Layer 5 of a small transformer language model trained on English Wikipedia (10 layers, counted from 0, width 128).
A neuron's activation on a vector x is GELU(gate . x) times (in . x), where the dot is the dot product.

Input weights of the MLP neurons that the questions are about. A number n stands for (n - 128) times 0.004.
n25 gate: 140, 109, 81, 80, 62, 143, 99, 86, 102, 144, 144, 155, 154, 121, 131, 124, 107, 132, 87, 135, 141, 95, 97, 139, 137, 107, 194, 142, 185, 92, 86, 118, 125, 120, 122, 96, 143, 106, 187, 146, 139, 67, 186, 98, 112, 126, 133, 100, 153, 138, 162, 108, 152, 174, 78, 134, 106, 116, 92, 162, 146, 88, 107, 129, 152, 109, 86, 154, 111, 178, 92, 121, 119, 82, 154, 146, 144, 151, 100, 172, 72, 150, 134, 177, 112, 104, 174, 124, 129, 189, 150, 164, 110, 97, 147, 170, 117, 99, 173, 57, 150, 147, 150, 102, 149, 155, 89, 120, 122, 103, 146, 147, 134, 134, 117, 144, 147, 133, 80, 107, 103, 136, 143, 124, 161, 108, 178, 141
n47 gate: 130, 169, 113, 153, 134, 126, 186, 179, 105, 112, 82, 134, 77, 124, 139, 192, 91, 194, 116, 152, 96, 115, 130, 98, 145, 133, 144, 133, 86, 115, 111, 70, 155, 98, 116, 140, 126, 113, 132, 71, 82, 116, 143, 169, 109, 126, 123, 101, 153, 131, 99, 142, 169, 77, 137, 145, 137, 124, 130, 116, 145, 113, 125, 97, 75, 95, 147, 111, 187, 131, 89, 178, 147, 138, 97, 85, 146, 186, 141, 82, 154, 123, 121, 181, 131, 121, 146, 116, 119, 126, 143, 127, 153, 103, 78, 88, 86, 168, 165, 151, 104, 136, 113, 137, 98, 124, 98, 166, 164, 163, 108, 73, 147, 147, 175, 119, 176, 168, 160, 84, 151, 142, 151, 112, 96, 124, 74, 109
n93 gate: 134, 162, 93, 79, 188, 90, 93, 149, 102, 100, 135, 104, 98, 168, 114, 137, 127, 106, 144, 124, 95, 171, 112, 138, 138, 141, 156, 96, 116, 91, 86, 131, 120, 105, 129, 146, 89, 176, 86, 186, 170, 136, 135, 118, 143, 125, 183, 113, 113, 124, 159, 170, 106, 135, 98, 147, 96, 153, 102, 149, 159, 142, 137, 107, 109, 140, 174, 97, 127, 102, 128, 145, 166, 112, 130, 135, 119, 193, 136, 163, 103, 134, 173, 114, 164, 128, 179, 155, 151, 106, 146, 94, 150, 92, 180, 142, 148, 157, 114, 84, 126, 98, 129, 105, 81, 150, 168, 133, 101, 97, 61, 133, 152, 101, 140, 168, 161, 163, 138, 191, 143, 111, 155, 132, 161, 200, 79, 107
n185 gate: 92, 88, 104, 105, 91, 142, 161, 105, 115, 91, 87, 70, 82, 112, 150, 116, 122, 119, 132, 133, 124, 94, 197, 98, 104, 112, 159, 162, 144, 119, 140, 120, 142, 136, 92, 114, 62, 155, 128, 104, 126, 132, 100, 127, 159, 144, 117, 152, 99, 143, 104, 144, 169, 111, 98, 118, 160, 86, 167, 98, 150, 131, 125, 157, 115, 172, 161, 99, 116, 128, 174, 120, 116, 113, 128, 137, 113, 110, 118, 102, 198, 82, 144, 115, 175, 160, 83, 145, 77, 101, 136, 124, 131, 73, 94, 143, 133, 156, 157, 100, 155, 180, 135, 143, 102, 149, 88, 117, 168, 184, 138, 117, 130, 100, 85, 94, 94, 188, 153, 154, 123, 101, 139, 201, 169, 147, 116, 119
n266 gate: 163, 134, 138, 125, 83, 128, 87, 163, 82, 123, 125, 118, 134, 86, 94, 152, 133, 79, 131, 98, 138, 122, 95, 159, 123, 134, 158, 117, 119, 115, 175, 116, 125, 120, 162, 138, 128, 106, 138, 145, 158, 87, 102, 141, 151, 105, 122, 115, 155, 149, 106, 92, 113, 125, 175, 87, 71, 112, 131, 176, 162, 91, 123, 80, 162, 81, 148, 161, 119, 176, 196, 116, 169, 109, 145, 100, 129, 97, 134, 136, 168, 130, 167, 110, 99, 135, 177, 155, 87, 115, 86, 123, 104, 229, 142, 146, 154, 122, 164, 114, 154, 97, 73, 131, 115, 122, 105, 79, 93, 142, 137, 106, 124, 183, 150, 125, 161, 101, 163, 159, 96, 133, 94, 164, 140, 53, 140, 90
n267 gate: 121, 103, 150, 57, 112, 138, 123, 175, 163, 148, 147, 142, 100, 130, 108, 159, 107, 138, 166, 103, 122, 144, 38, 73, 159, 139, 115, 137, 88, 127, 171, 133, 151, 152, 188, 77, 174, 108, 127, 105, 66, 134, 117, 97, 123, 178, 120, 173, 106, 142, 130, 140, 87, 85, 120, 122, 105, 116, 116, 142, 58, 154, 111, 154, 131, 151, 109, 73, 172, 147, 104, 154, 166, 124, 62, 157, 116, 116, 171, 116, 164, 85, 145, 119, 138, 134, 83, 181, 157, 161, 86, 80, 135, 112, 96, 112, 133, 118, 57, 122, 116, 93, 82, 155, 143, 112, 129, 137, 158, 142, 127, 111, 102, 149, 130, 111, 163, 168, 99, 146, 68, 141, 111, 104, 107, 249, 141, 164
n298 gate: 142, 118, 95, 87, 116, 124, 57, 150, 138, 129, 102, 136, 124, 140, 119, 131, 109, 111, 130, 155, 104, 152, 99, 145, 147, 90, 161, 117, 146, 98, 126, 55, 130, 117, 172, 146, 90, 97, 153, 145, 125, 156, 124, 87, 117, 130, 157, 125, 116, 151, 121, 85, 122, 121, 78, 64, 116, 128, 141, 142, 169, 171, 90, 135, 186, 157, 87, 90, 175, 176, 148, 162, 157, 116, 158, 117, 152, 89, 102, 124, 79, 123, 121, 111, 119, 109, 92, 155, 95, 110, 125, 103, 97, 138, 132, 171, 152, 138, 146, 115, 161, 119, 131, 124, 72, 150, 129, 160, 177, 167, 80, 190, 110, 129, 174, 159, 112, 150, 214, 167, 103, 144, 190, 77, 153, 165, 138, 140
n25 in: 154, 136, 171, 117, 137, 153, 156, 187, 94, 106, 55, 132, 125, 107, 102, 198, 94, 156, 109, 129, 91, 102, 135, 107, 95, 120, 144, 100, 133, 179, 152, 146, 109, 164, 112, 136, 131, 137, 138, 175, 137, 142, 118, 162, 242, 129, 139, 132, 125, 107, 63, 131, 141, 153, 153, 178, 106, 121, 147, 102, 99, 113, 129, 167, 148, 156, 102, 129, 91, 124, 91, 124, 148, 115, 189, 180, 124, 111, 93, 145, 75, 165, 117, 135, 103, 123, 63, 133, 117, 103, 150, 108, 140, 160, 137, 172, 129, 102, 109, 112, 189, 127, 137, 124, 146, 169, 220, 169, 113, 146, 150, 166, 145, 120, 86, 111, 102, 122, 136, 156, 109, 101, 64, 132, 140, 134, 146, 101
n47 in: 111, 103, 111, 109, 147, 66, 93, 128, 176, 162, 103, 95, 84, 120, 147, 115, 80, 156, 124, 159, 120, 134, 109, 104, 134, 155, 126, 163, 137, 150, 125, 131, 153, 102, 100, 167, 135, 98, 140, 103, 128, 167, 123, 168, 142, 105, 103, 154, 56, 133, 157, 147, 149, 179, 132, 163, 116, 140, 162, 112, 98, 133, 150, 83, 127, 132, 62, 98, 90, 143, 156, 146, 158, 107, 223, 129, 132, 46, 143, 144, 123, 99, 119, 121, 167, 135, 185, 119, 174, 105, 139, 206, 61, 154, 167, 145, 119, 171, 96, 125, 92, 97, 155, 102, 208, 103, 160, 66, 158, 113, 107, 160, 113, 107, 124, 108, 125, 114, 111, 166, 98, 93, 130, 128, 96, 142, 165, 84
n93 in: 176, 154, 201, 69, 122, 125, 83, 129, 133, 90, 150, 111, 135, 107, 155, 63, 137, 60, 90, 103, 89, 83, 157, 185, 126, 66, 89, 104, 156, 197, 128, 125, 156, 111, 149, 143, 172, 122, 226, 129, 120, 92, 141, 155, 119, 152, 150, 168, 96, 163, 106, 172, 186, 90, 99, 116, 138, 111, 132, 110, 180, 131, 151, 109, 174, 117, 143, 174, 108, 105, 114, 123, 151, 143, 87, 134, 136, 129, 84, 143, 159, 150, 144, 120, 122, 61, 130, 91, 89, 94, 157, 125, 143, 165, 178, 118, 124, 136, 146, 167, 115, 162, 135, 157, 134, 146, 155, 152, 103, 217, 116, 110, 157, 136, 195, 144, 105, 108, 134, 86, 178, 104, 120, 162, 121, 80, 113, 186
n185 in: 131, 148, 129, 156, 167, 120, 109, 127, 108, 189, 166, 123, 124, 132, 114, 120, 119, 166, 98, 94, 94, 107, 111, 118, 115, 92, 112, 172, 154, 64, 126, 115, 131, 118, 88, 140, 74, 146, 90, 136, 107, 142, 166, 170, 79, 125, 114, 148, 149, 160, 90, 74, 132, 136, 110, 61, 128, 78, 120, 114, 171, 94, 191, 161, 101, 143, 125, 82, 76, 84, 128, 104, 146, 94, 129, 143, 93, 85, 84, 156, 133, 136, 167, 86, 84, 115, 177, 103, 158, 112, 68, 113, 139, 131, 118, 134, 105, 116, 81, 124, 109, 82, 115, 93, 105, 111, 134, 133, 161, 142, 144, 165, 131, 128, 174, 110, 121, 174, 81, 110, 106, 154, 113, 84, 153, 132, 132, 168
n266 in: 119, 158, 155, 120, 73, 196, 149, 168, 76, 72, 107, 135, 133, 118, 109, 157, 63, 149, 144, 121, 109, 90, 149, 128, 72, 81, 133, 144, 126, 189, 138, 132, 140, 133, 134, 132, 117, 99, 169, 102, 85, 88, 148, 151, 123, 131, 93, 132, 90, 98, 160, 109, 82, 168, 150, 143, 173, 131, 100, 133, 141, 136, 108, 137, 188, 62, 146, 144, 122, 134, 152, 127, 159, 124, 114, 116, 124, 82, 131, 74, 115, 97, 123, 178, 100, 119, 114, 138, 127, 109, 141, 142, 129, 126, 152, 123, 144, 154, 142, 126, 190, 147, 88, 135, 124, 97, 124, 161, 146, 156, 134, 172, 145, 54, 131, 70, 143, 110, 185, 96, 66, 145, 83, 101, 144, 182, 190, 112
n267 in: 127, 103, 126, 142, 15, 124, 150, 182, 142, 150, 111, 65, 143, 171, 143, 154, 119, 142, 131, 120, 187, 136, 171, 64, 141, 144, 114, 121, 143, 157, 64, 149, 87, 75, 122, 135, 203, 83, 118, 100, 145, 196, 134, 75, 136, 151, 168, 122, 115, 153, 118, 115, 163, 185, 63, 79, 126, 147, 103, 120, 113, 141, 119, 146, 120, 97, 100, 146, 153, 201, 140, 120, 193, 141, 130, 95, 131, 97, 185, 166, 139, 115, 78, 94, 158, 105, 105, 141, 104, 136, 134, 90, 86, 169, 112, 128, 145, 168, 130, 64, 110, 107, 80, 132, 124, 103, 128, 123, 119, 131, 151, 140, 141, 163, 196, 143, 106, 137, 163, 128, 55, 132, 96, 109, 149, 105, 126, 146
n298 in: 168, 36, 119, 134, 90, 52, 131, 121, 108, 112, 149, 90, 129, 108, 141, 141, 168, 66, 134, 160, 141, 124, 89, 164, 131, 184, 133, 128, 130, 118, 143, 112, 94, 157, 145, 131, 95, 111, 148, 133, 159, 91, 111, 101, 160, 146, 124, 89, 150, 115, 149, 100, 175, 150, 100, 115, 129, 153, 162, 41, 158, 104, 131, 150, 156, 125, 128, 136, 129, 83, 95, 131, 144, 131, 134, 166, 90, 139, 127, 115, 127, 124, 178, 111, 187, 172, 109, 175, 91, 161, 130, 170, 139, 115, 118, 99, 169, 168, 128, 88, 138, 132, 117, 94, 132, 138, 175, 77, 126, 138, 144, 128, 119, 141, 131, 157, 102, 153, 109, 183, 87, 142, 192, 154, 154, 141, 133, 82

Each question shows a token from some text and the vector x that enters the MLP there. A number n stands for (n - 128) times 0.045.

"L": 155, 99, 124, 150, 141, 117, 103, 121, 143, 96, 101, 117, 156, 133, 139, 145, 126, 148, 152, 109, 111, 151, 139, 141, 94, 98, 101, 123, 143, 139, 184, 157, 123, 133, 133, 163, 130, 143, 125, 140, 140, 103, 133, 156, 110, 144, 151, 113, 118, 103, 118, 117, 116, 113, 134, 158, 116, 117, 125, 123, 143, 153, 144, 135, 120, 131, 158, 148, 116, 112, 105, 122, 97, 86, 74, 141, 114, 118, 114, 126, 143, 134, 49, 96, 156, 145, 116, 149, 99, 134, 149, 152, 135, 140, 171, 148, 113, 119, 124, 115, 129, 120, 82, 136, 116, 119, 141, 147, 142, 85, 113, 138, 88, 128, 110, 129, 120, 143, 142, 144, 112, 167, 147, 96, 130, 182, 116, 111
Which of these neurons fires most? n298

"f": 157, 124, 156, 155, 153, 142, 103, 114, 157, 98, 94, 171, 154, 142, 106, 149, 134, 108, 141, 87, 125, 147, 151, 158, 137, 107, 87, 133, 140, 146, 122, 172, 132, 103, 139, 117, 139, 117, 137, 145, 149, 125, 150, 164, 124, 145, 139, 89, 112, 92, 108, 119, 135, 124, 144, 157, 161, 119, 138, 108, 157, 132, 125, 152, 95, 140, 155, 167, 137, 118, 121, 137, 114, 102, 98, 122, 148, 134, 110, 104, 146, 142, 44, 70, 150, 109, 140, 138, 125, 129, 130, 127, 132, 124, 149, 132, 133, 140, 151, 117, 129, 139, 98, 143, 127, 105, 136, 158, 139, 95, 122, 146, 156, 122, 136, 129, 132, 146, 149, 124, 136, 145, 142, 99, 144, 139, 139, 135
Which three neurons fire most, strongest first? n93, n298, n185

"re": 124, 90, 111, 151, 137, 116, 103, 110, 153, 114, 107, 148, 168, 125, 154, 158, 114, 92, 134, 123, 127, 160, 121, 145, 132, 103, 97, 114, 128, 114, 110, 143, 126, 135, 108, 145, 140, 101, 139, 146, 129, 136, 157, 172, 110, 143, 129, 131, 92, 113, 130, 136, 145, 108, 120, 95, 179, 150, 152, 118, 133, 114, 147, 141, 75, 151, 142, 112, 120, 117, 153, 122, 67, 125, 109, 142, 100, 139, 128, 140, 163, 120, 53, 97, 124, 108, 138, 146, 136, 123, 163, 141, 108, 136, 165, 121, 127, 116, 132, 133, 149, 114, 80, 135, 117, 105, 121, 154, 151, 116, 125, 136, 138, 132, 84, 151, 121, 128, 114, 118, 90, 160, 148, 97, 124, 159, 154, 112
Which of these neurons fires most? n25

"o ": 125, 123, 113, 157, 139, 119, 88, 145, 137, 132, 116, 141, 104, 135, 143, 139, 141, 103, 109, 109, 147, 104, 130, 124, 118, 141, 143, 120, 115, 143, 149, 129, 137, 127, 113, 96, 112, 100, 182, 126, 134, 111, 100, 143, 109, 119, 155, 149, 113, 112, 112, 101, 130, 162, 125, 137, 104, 96, 137, 141, 130, 113, 130, 133, 116, 122, 148, 99, 145, 151, 138, 117, 132, 87, 144, 108, 130, 126, 153, 147, 150, 133, 167, 121, 155, 102, 117, 158, 115, 154, 136, 139, 122, 164, 138, 156, 128, 148, 145, 141, 101, 131, 180, 110, 105, 122, 105, 137, 160, 84, 146, 146, 129, 99, 128, 135, 117, 145, 162, 104, 104, 105, 144, 114, 104, 112, 166, 102
Which three neurons fire most, strongest first? n266, n298, n93

".": 114, 76, 147, 162, 105, 147, 106, 116, 131, 106, 117, 147, 139, 138, 133, 151, 105, 87, 120, 71, 146, 119, 132, 104, 113, 141, 155, 103, 153, 135, 128, 119, 135, 117, 105, 129, 136, 130, 150, 137, 124, 116, 127, 132, 134, 170, 125, 107, 137, 128, 111, 148, 139, 89, 106, 126, 128, 158, 152, 138, 103, 136, 165, 122, 98, 154, 140, 116, 145, 156, 116, 122, 83, 97, 115, 133, 139, 126, 161, 140, 143, 118, 172, 138, 128, 76, 85, 147, 108, 124, 144, 143, 116, 140, 158, 106, 136, 128, 108, 141, 87, 134, 95, 95, 126, 125, 117, 144, 149, 124, 157, 149, 144, 172, 102, 139, 125, 138, 158, 125, 106, 141, 122, 121, 106, 143, 147, 142
The most active neuron and its activation: n267, at about 4.6

"o": 130, 93, 133, 138, 138, 136, 126, 115, 132, 141, 97, 141, 95, 143, 154, 124, 128, 150, 146, 97, 121, 103, 132, 125, 118, 111, 102, 157, 129, 120, 123, 119, 150, 93, 138, 137, 135, 112, 142, 113, 134, 111, 125, 165, 174, 111, 163, 129, 109, 130, 112, 89, 135, 144, 130, 117, 126, 99, 139, 104, 106, 107, 125, 152, 114, 131, 132, 169, 126, 177, 100, 104, 132, 150, 104, 89, 119, 107, 122, 87, 142, 162, 142, 96, 140, 122, 112, 164, 135, 145, 158, 93, 92, 132, 142, 106, 115, 165, 136, 143, 110, 161, 203, 131, 117, 118, 139, 132, 162, 85, 125, 155, 131, 140, 136, 121, 144, 90, 156, 146, 92, 132, 130, 69, 102, 131, 171, 119
Which of these neurons fires most? n47

"aw": 108, 85, 121, 164, 132, 116, 120, 119, 129, 129, 179, 145, 133, 161, 156, 118, 84, 88, 125, 130, 141, 160, 151, 117, 122, 118, 136, 119, 164, 110, 145, 130, 125, 148, 94, 93, 141, 92, 154, 143, 114, 143, 152, 170, 114, 92, 117, 157, 130, 105, 88, 137, 152, 82, 127, 112, 116, 128, 117, 122, 136, 176, 145, 144, 87, 166, 157, 140, 104, 148, 115, 129, 101, 138, 127, 93, 171, 142, 138, 133, 134, 129, 168, 121, 140, 116, 92, 147, 126, 148, 131, 148, 91, 157, 155, 156, 116, 126, 132, 120, 111, 121, 101, 93, 110, 121, 155, 127, 130, 131, 150, 120, 133, 126, 105, 140, 115, 120, 123, 115, 123, 159, 114, 118, 103, 134, 165, 117
Which of these neurons fires most? n266

"was ": 107, 95, 118, 176, 114, 98, 89, 108, 160, 121, 99, 116, 148, 107, 136, 133, 140, 138, 103, 101, 132, 146, 142, 134, 140, 128, 123, 121, 141, 121, 135, 142, 138, 124, 109, 122, 120, 99, 101, 132, 128, 142, 111, 156, 114, 136, 131, 135, 90, 124, 119, 129, 172, 117, 114, 95, 111, 146, 144, 134, 114, 119, 128, 130, 88, 139, 167, 94, 126, 139, 123, 147, 96, 88, 123, 128, 126, 157, 93, 154, 153, 122, 94, 95, 119, 94, 96, 160, 93, 133, 152, 135, 127, 132, 160, 133, 126, 124, 139, 134, 113, 105, 93, 117, 138, 127, 123, 162, 153, 116, 125, 155, 128, 141, 126, 133, 119, 166, 135, 123, 118, 129, 113, 134, 99, 117, 144, 123
The two highest activations, in order: n185, n266

"A": 156, 105, 170, 168, 142, 147, 118, 123, 107, 99, 137, 134, 121, 138, 160, 151, 127, 98, 159, 131, 125, 154, 96, 122, 131, 119, 107, 142, 135, 125, 144, 98, 130, 117, 138, 139, 124, 117, 163, 154, 125, 107, 159, 178, 144, 151, 122, 108, 114, 103, 114, 107, 105, 131, 155, 157, 118, 108, 89, 124, 166, 122, 144, 133, 107, 136, 133, 143, 135, 134, 99, 104, 105, 113, 126, 136, 120, 130, 135, 153, 170, 169, 101, 97, 188, 168, 130, 142, 126, 117, 170, 152, 125, 135, 164, 152, 123, 126, 122, 123, 102, 145, 164, 153, 114, 103, 153, 118, 99, 112, 107, 135, 109, 119, 142, 146, 127, 127, 119, 121, 106, 154, 149, 90, 156, 136, 130, 104
The most active neuron and its activation: n93, at about 0.92

"with ": 122, 119, 128, 162, 118, 116, 74, 144, 135, 96, 112, 129, 117, 116, 118, 154, 148, 120, 119, 71, 134, 116, 117, 145, 136, 103, 132, 123, 124, 124, 128, 130, 157, 150, 125, 117, 130, 132, 137, 163, 135, 109, 133, 164, 129, 146, 130, 119, 109, 129, 109, 108, 120, 151, 140, 136, 123, 116, 133, 124, 140, 137, 124, 132, 102, 116, 165, 123, 145, 156, 118, 140, 98, 90, 112, 136, 141, 139, 121, 122, 147, 147, 85, 110, 154, 113, 120, 143, 105, 138, 119, 124, 121, 152, 146, 111, 119, 131, 147, 137, 119, 130, 123, 130, 122, 90, 130, 156, 155, 106, 160, 144, 155, 139, 127, 120, 127, 114, 162, 111, 117, 89, 128, 130, 113, 144, 159, 128
The most active neuron and its activation: n266, at about 2.8

"er ": 115, 102, 108, 160, 142, 125, 72, 121, 138, 105, 145, 124, 87, 152, 129, 139, 129, 119, 123, 126, 122, 120, 122, 133, 146, 82, 121, 128, 141, 139, 126, 140, 144, 142, 127, 113, 115, 118, 131, 143, 145, 139, 129, 149, 106, 139, 146, 112, 132, 131, 92, 133, 130, 117, 125, 142, 130, 126, 117, 116, 138, 123, 119, 138, 119, 133, 155, 163, 123, 139, 134, 117, 124, 87, 123, 137, 118, 122, 118, 139, 122, 154, 112, 128, 145, 83, 120, 153, 118, 132, 125, 112, 130, 172, 149, 114, 136, 124, 118, 146, 129, 131, 119, 113, 125, 92, 106, 109, 144, 105, 140, 150, 134, 137, 114, 135, 127, 140, 143, 136, 115, 134, 121, 117, 83, 138, 133, 119
Which of these neurons fires most? n93

"ge ": 131, 124, 130, 139, 150, 128, 79, 136, 138, 119, 99, 155, 105, 119, 120, 124, 143, 144, 111, 107, 134, 122, 132, 119, 120, 120, 128, 129, 149, 130, 143, 130, 149, 127, 112, 112, 108, 122, 101, 136, 120, 128, 98, 146, 146, 127, 134, 132, 110, 138, 97, 139, 148, 155, 141, 113, 144, 140, 136, 136, 135, 137, 127, 140, 88, 124, 162, 141, 145, 141, 131, 126, 106, 93, 119, 129, 133, 138, 128, 141, 155, 122, 190, 131, 149, 84, 104, 143, 109, 144, 139, 122, 140, 182, 130, 111, 128, 96, 121, 156, 88, 143, 137, 117, 110, 102, 116, 150, 155, 93, 146, 135, 134, 149, 124, 135, 143, 152, 144, 150, 123, 136, 121, 94, 127, 143, 148, 134
Which of these neurons fires most? n185

"C": 124, 92, 150, 164, 134, 124, 104, 109, 141, 85, 101, 140, 112, 127, 130, 138, 117, 143, 139, 107, 102, 127, 120, 152, 135, 148, 102, 147, 133, 140, 163, 160, 160, 115, 112, 122, 123, 135, 154, 139, 134, 120, 120, 163, 116, 175, 146, 82, 102, 97, 140, 124, 143, 145, 92, 158, 136, 129, 135, 142, 108, 145, 156, 121, 122, 127, 156, 120, 147, 108, 122, 117, 101, 64, 94, 134, 117, 123, 137, 125, 126, 127, 38, 120, 148, 131, 126, 141, 115, 126, 157, 150, 123, 141, 170, 162, 113, 134, 131, 116, 112, 143, 96, 137, 115, 108, 152, 136, 124, 103, 130, 151, 123, 137, 141, 125, 135, 156, 159, 112, 107, 142, 165, 103, 131, 169, 119, 104
Which of these neurons fires most? n47

"amp": 119, 109, 135, 170, 115, 125, 128, 141, 126, 108, 101, 116, 90, 145, 150, 132, 135, 147, 158, 107, 128, 146, 105, 121, 137, 87, 129, 128, 139, 140, 163, 165, 136, 129, 134, 104, 129, 92, 129, 150, 134, 127, 152, 186, 135, 139, 124, 103, 127, 87, 105, 154, 126, 132, 140, 113, 133, 134, 64, 112, 130, 134, 117, 129, 85, 148, 159, 170, 139, 124, 123, 96, 108, 139, 111, 138, 98, 132, 115, 114, 130, 114, 111, 95, 140, 111, 129, 135, 154, 168, 151, 145, 103, 124, 176, 116, 117, 117, 148, 108, 107, 141, 117, 145, 108, 109, 171, 114, 147, 114, 164, 110, 149, 144, 109, 164, 94, 126, 148, 142, 138, 167, 129, 103, 140, 133, 158, 143
Which of these neurons fires most? n47

"-": 157, 98, 150, 150, 172, 107, 93, 132, 137, 115, 167, 132, 111, 133, 134, 147, 128, 105, 116, 118, 118, 121, 156, 141, 141, 106, 116, 146, 165, 139, 126, 133, 152, 115, 141, 140, 108, 111, 77, 132, 113, 146, 113, 154, 149, 151, 131, 102, 143, 135, 101, 153, 152, 119, 151, 129, 95, 127, 151, 109, 131, 146, 158, 141, 121, 123, 144, 154, 155, 138, 115, 83, 84, 98, 96, 109, 106, 142, 132, 91, 119, 189, 126, 106, 139, 127, 103, 153, 103, 101, 123, 125, 130, 163, 143, 100, 130, 137, 144, 157, 119, 146, 107, 136, 124, 108, 117, 109, 121, 104, 161, 147, 129, 160, 115, 144, 155, 141, 121, 138, 134, 142, 152, 88, 127, 157, 141, 117
The most active neuron and its activation: n267, at about 0.18

"Car": 136, 102, 126, 181, 133, 132, 111, 125, 135, 75, 135, 136, 118, 149, 103, 122, 118, 128, 142, 127, 99, 149, 140, 133, 130, 126, 104, 121, 153, 132, 194, 149, 143, 141, 96, 150, 144, 111, 150, 151, 121, 145, 145, 161, 94, 148, 141, 108, 136, 112, 103, 117, 134, 123, 127, 152, 118, 134, 134, 87, 139, 165, 144, 153, 104, 131, 139, 142, 115, 110, 125, 113, 93, 72, 94, 137, 118, 134, 121, 137, 130, 121, 84, 119, 122, 123, 112, 142, 121, 138, 139, 144, 129, 146, 162, 165, 124, 115, 159, 111, 110, 148, 61, 147, 111, 129, 153, 138, 134, 142, 91, 166, 132, 134, 106, 134, 125, 144, 164, 105, 121, 121, 167, 102, 92, 132, 145, 119
Which three neurons fire most, strongest first? n298, n267, n47

"ia ": 111, 118, 111, 148, 133, 110, 88, 119, 137, 120, 106, 131, 108, 142, 108, 133, 114, 102, 129, 117, 115, 131, 105, 140, 101, 115, 130, 121, 127, 123, 128, 111, 147, 146, 103, 92, 133, 108, 129, 126, 141, 130, 110, 137, 103, 109, 183, 125, 110, 122, 106, 104, 116, 112, 115, 134, 138, 110, 135, 118, 139, 111, 119, 134, 95, 119, 145, 150, 144, 162, 126, 108, 127, 81, 150, 123, 105, 138, 143, 143, 116, 136, 203, 128, 141, 91, 124, 150, 105, 125, 127, 127, 129, 206, 123, 130, 114, 137, 120, 137, 122, 144, 142, 119, 108, 104, 123, 109, 112, 82, 119, 134, 118, 130, 130, 139, 125, 139, 139, 125, 113, 122, 112, 128, 89, 129, 151, 125
Which of these neurons fires most? n298

"al": 114, 100, 102, 167, 137, 135, 131, 142, 132, 97, 88, 151, 112, 170, 120, 113, 112, 131, 140, 134, 120, 147, 135, 122, 124, 121, 134, 111, 121, 101, 198, 139, 168, 113, 119, 135, 138, 129, 157, 116, 113, 115, 157, 184, 114, 117, 176, 99, 94, 106, 91, 144, 147, 103, 117, 133, 153, 128, 147, 127, 153, 110, 119, 160, 70, 152, 119, 177, 116, 143, 147, 94, 99, 96, 108, 122, 124, 131, 161, 94, 145, 117, 152, 101, 110, 128, 127, 152, 153, 158, 150, 148, 113, 131, 113, 161, 136, 139, 113, 135, 135, 99, 101, 127, 117, 129, 146, 130, 146, 118, 111, 149, 124, 121, 101, 130, 88, 96, 105, 124, 125, 114, 139, 98, 113, 128, 158, 105
Which three neurons fire most, strongest first? n47, n185, n93

"for ": 105, 100, 118, 146, 137, 106, 75, 135, 118, 107, 102, 146, 106, 113, 121, 155, 137, 118, 141, 92, 146, 124, 96, 145, 137, 120, 143, 128, 132, 116, 126, 144, 159, 150, 117, 129, 137, 114, 137, 163, 142, 138, 125, 165, 117, 151, 144, 106, 114, 119, 119, 116, 134, 126, 131, 132, 143, 126, 139, 124, 146, 125, 122, 138, 91, 132, 174, 140, 133, 158, 130, 126, 89, 82, 127, 120, 134, 140, 117, 139, 130, 116, 97, 120, 132, 103, 107, 151, 116, 125, 128, 113, 113, 149, 161, 115, 117, 122, 135, 142, 126, 124, 102, 122, 118, 82, 116, 148, 152, 114, 136, 136, 128, 134, 115, 132, 123, 132, 145, 111, 107, 108, 139, 142, 92, 151, 155, 125
Which of these neurons fires most? n266

"\n\n": 138, 113, 149, 160, 111, 126, 83, 123, 157, 112, 103, 142, 110, 117, 116, 137, 141, 131, 123, 105, 108, 118, 144, 137, 112, 98, 155, 136, 145, 119, 110, 109, 150, 109, 129, 119, 113, 138, 124, 142, 145, 127, 129, 160, 150, 160, 147, 128, 125, 131, 124, 130, 127, 156, 145, 114, 122, 141, 142, 145, 103, 153, 144, 128, 117, 134, 150, 127, 131, 152, 132, 115, 103, 112, 116, 140, 150, 140, 149, 174, 144, 135, 135, 117, 127, 107, 88, 134, 145, 152, 150, 151, 124, 145, 144, 86, 142, 126, 144, 155, 79, 119, 138, 125, 113, 114, 120, 139, 158, 116, 167, 132, 136, 169, 124, 136, 131, 137, 182, 122, 123, 122, 127, 129, 109, 170, 132, 113
Which of these neurons fires most? n267

"t ": 118, 91, 128, 137, 134, 107, 103, 125, 131, 115, 90, 126, 111, 129, 135, 154, 128, 116, 112, 83, 112, 171, 118, 118, 127, 134, 130, 105, 142, 129, 133, 115, 141, 113, 120, 110, 115, 128, 131, 140, 135, 109, 141, 152, 173, 103, 156, 140, 108, 120, 92, 125, 139, 138, 129, 123, 158, 110, 105, 140, 155, 149, 130, 122, 90, 124, 152, 146, 137, 150, 152, 100, 112, 95, 134, 149, 133, 139, 153, 116, 169, 130, 161, 115, 158, 82, 81, 151, 96, 143, 158, 138, 122, 170, 141, 106, 123, 124, 134, 127, 110, 136, 130, 133, 114, 129, 139, 159, 121, 76, 106, 138, 122, 107, 109, 156, 104, 147, 135, 133, 128, 132, 117, 97, 113, 121, 145, 142
Which of these neurons fires most? n93

", ": 97, 103, 147, 191, 123, 115, 85, 95, 147, 93, 138, 137, 119, 133, 126, 134, 127, 141, 93, 130, 132, 129, 121, 144, 124, 110, 125, 128, 131, 124, 149, 134, 133, 140, 129, 127, 124, 136, 141, 154, 157, 125, 111, 154, 115, 165, 150, 111, 107, 141, 137, 100, 133, 139, 111, 130, 121, 115, 126, 116, 111, 120, 134, 137, 128, 130, 155, 142, 136, 141, 121, 117, 113, 114, 119, 150, 147, 139, 153, 145, 126, 169, 90, 116, 159, 115, 116, 144, 110, 108, 154, 132, 113, 170, 154, 96, 129, 132, 143, 154, 95, 143, 143, 125, 122, 107, 113, 108, 128, 97, 171, 148, 113, 152, 122, 119, 150, 152, 174, 82, 134, 113, 121, 106, 111, 148, 128, 132
Which three neurons fire most, strongest first? n185, n25, n266

"S": 151, 105, 142, 147, 144, 131, 103, 121, 133, 96, 98, 131, 109, 135, 125, 132, 117, 129, 124, 116, 119, 158, 152, 146, 129, 111, 96, 149, 140, 133, 190, 136, 130, 85, 129, 135, 114, 170, 136, 141, 131, 110, 147, 168, 128, 154, 153, 90, 106, 86, 113, 108, 129, 118, 123, 143, 132, 117, 128, 138, 140, 154, 124, 140, 114, 138, 143, 158, 108, 110, 86, 121, 91, 90, 110, 136, 123, 142, 121, 129, 147, 147, 21, 96, 142, 126, 124, 129, 96, 133, 146, 149, 107, 134, 163, 138, 116, 130, 153, 134, 126, 140, 97, 138, 116, 101, 130, 145, 124, 92, 101, 138, 115, 129, 118, 133, 119, 139, 127, 115, 90, 138, 169, 112, 126, 166, 122, 95
Which three neurons fire most, strongest first? n93, n267, n298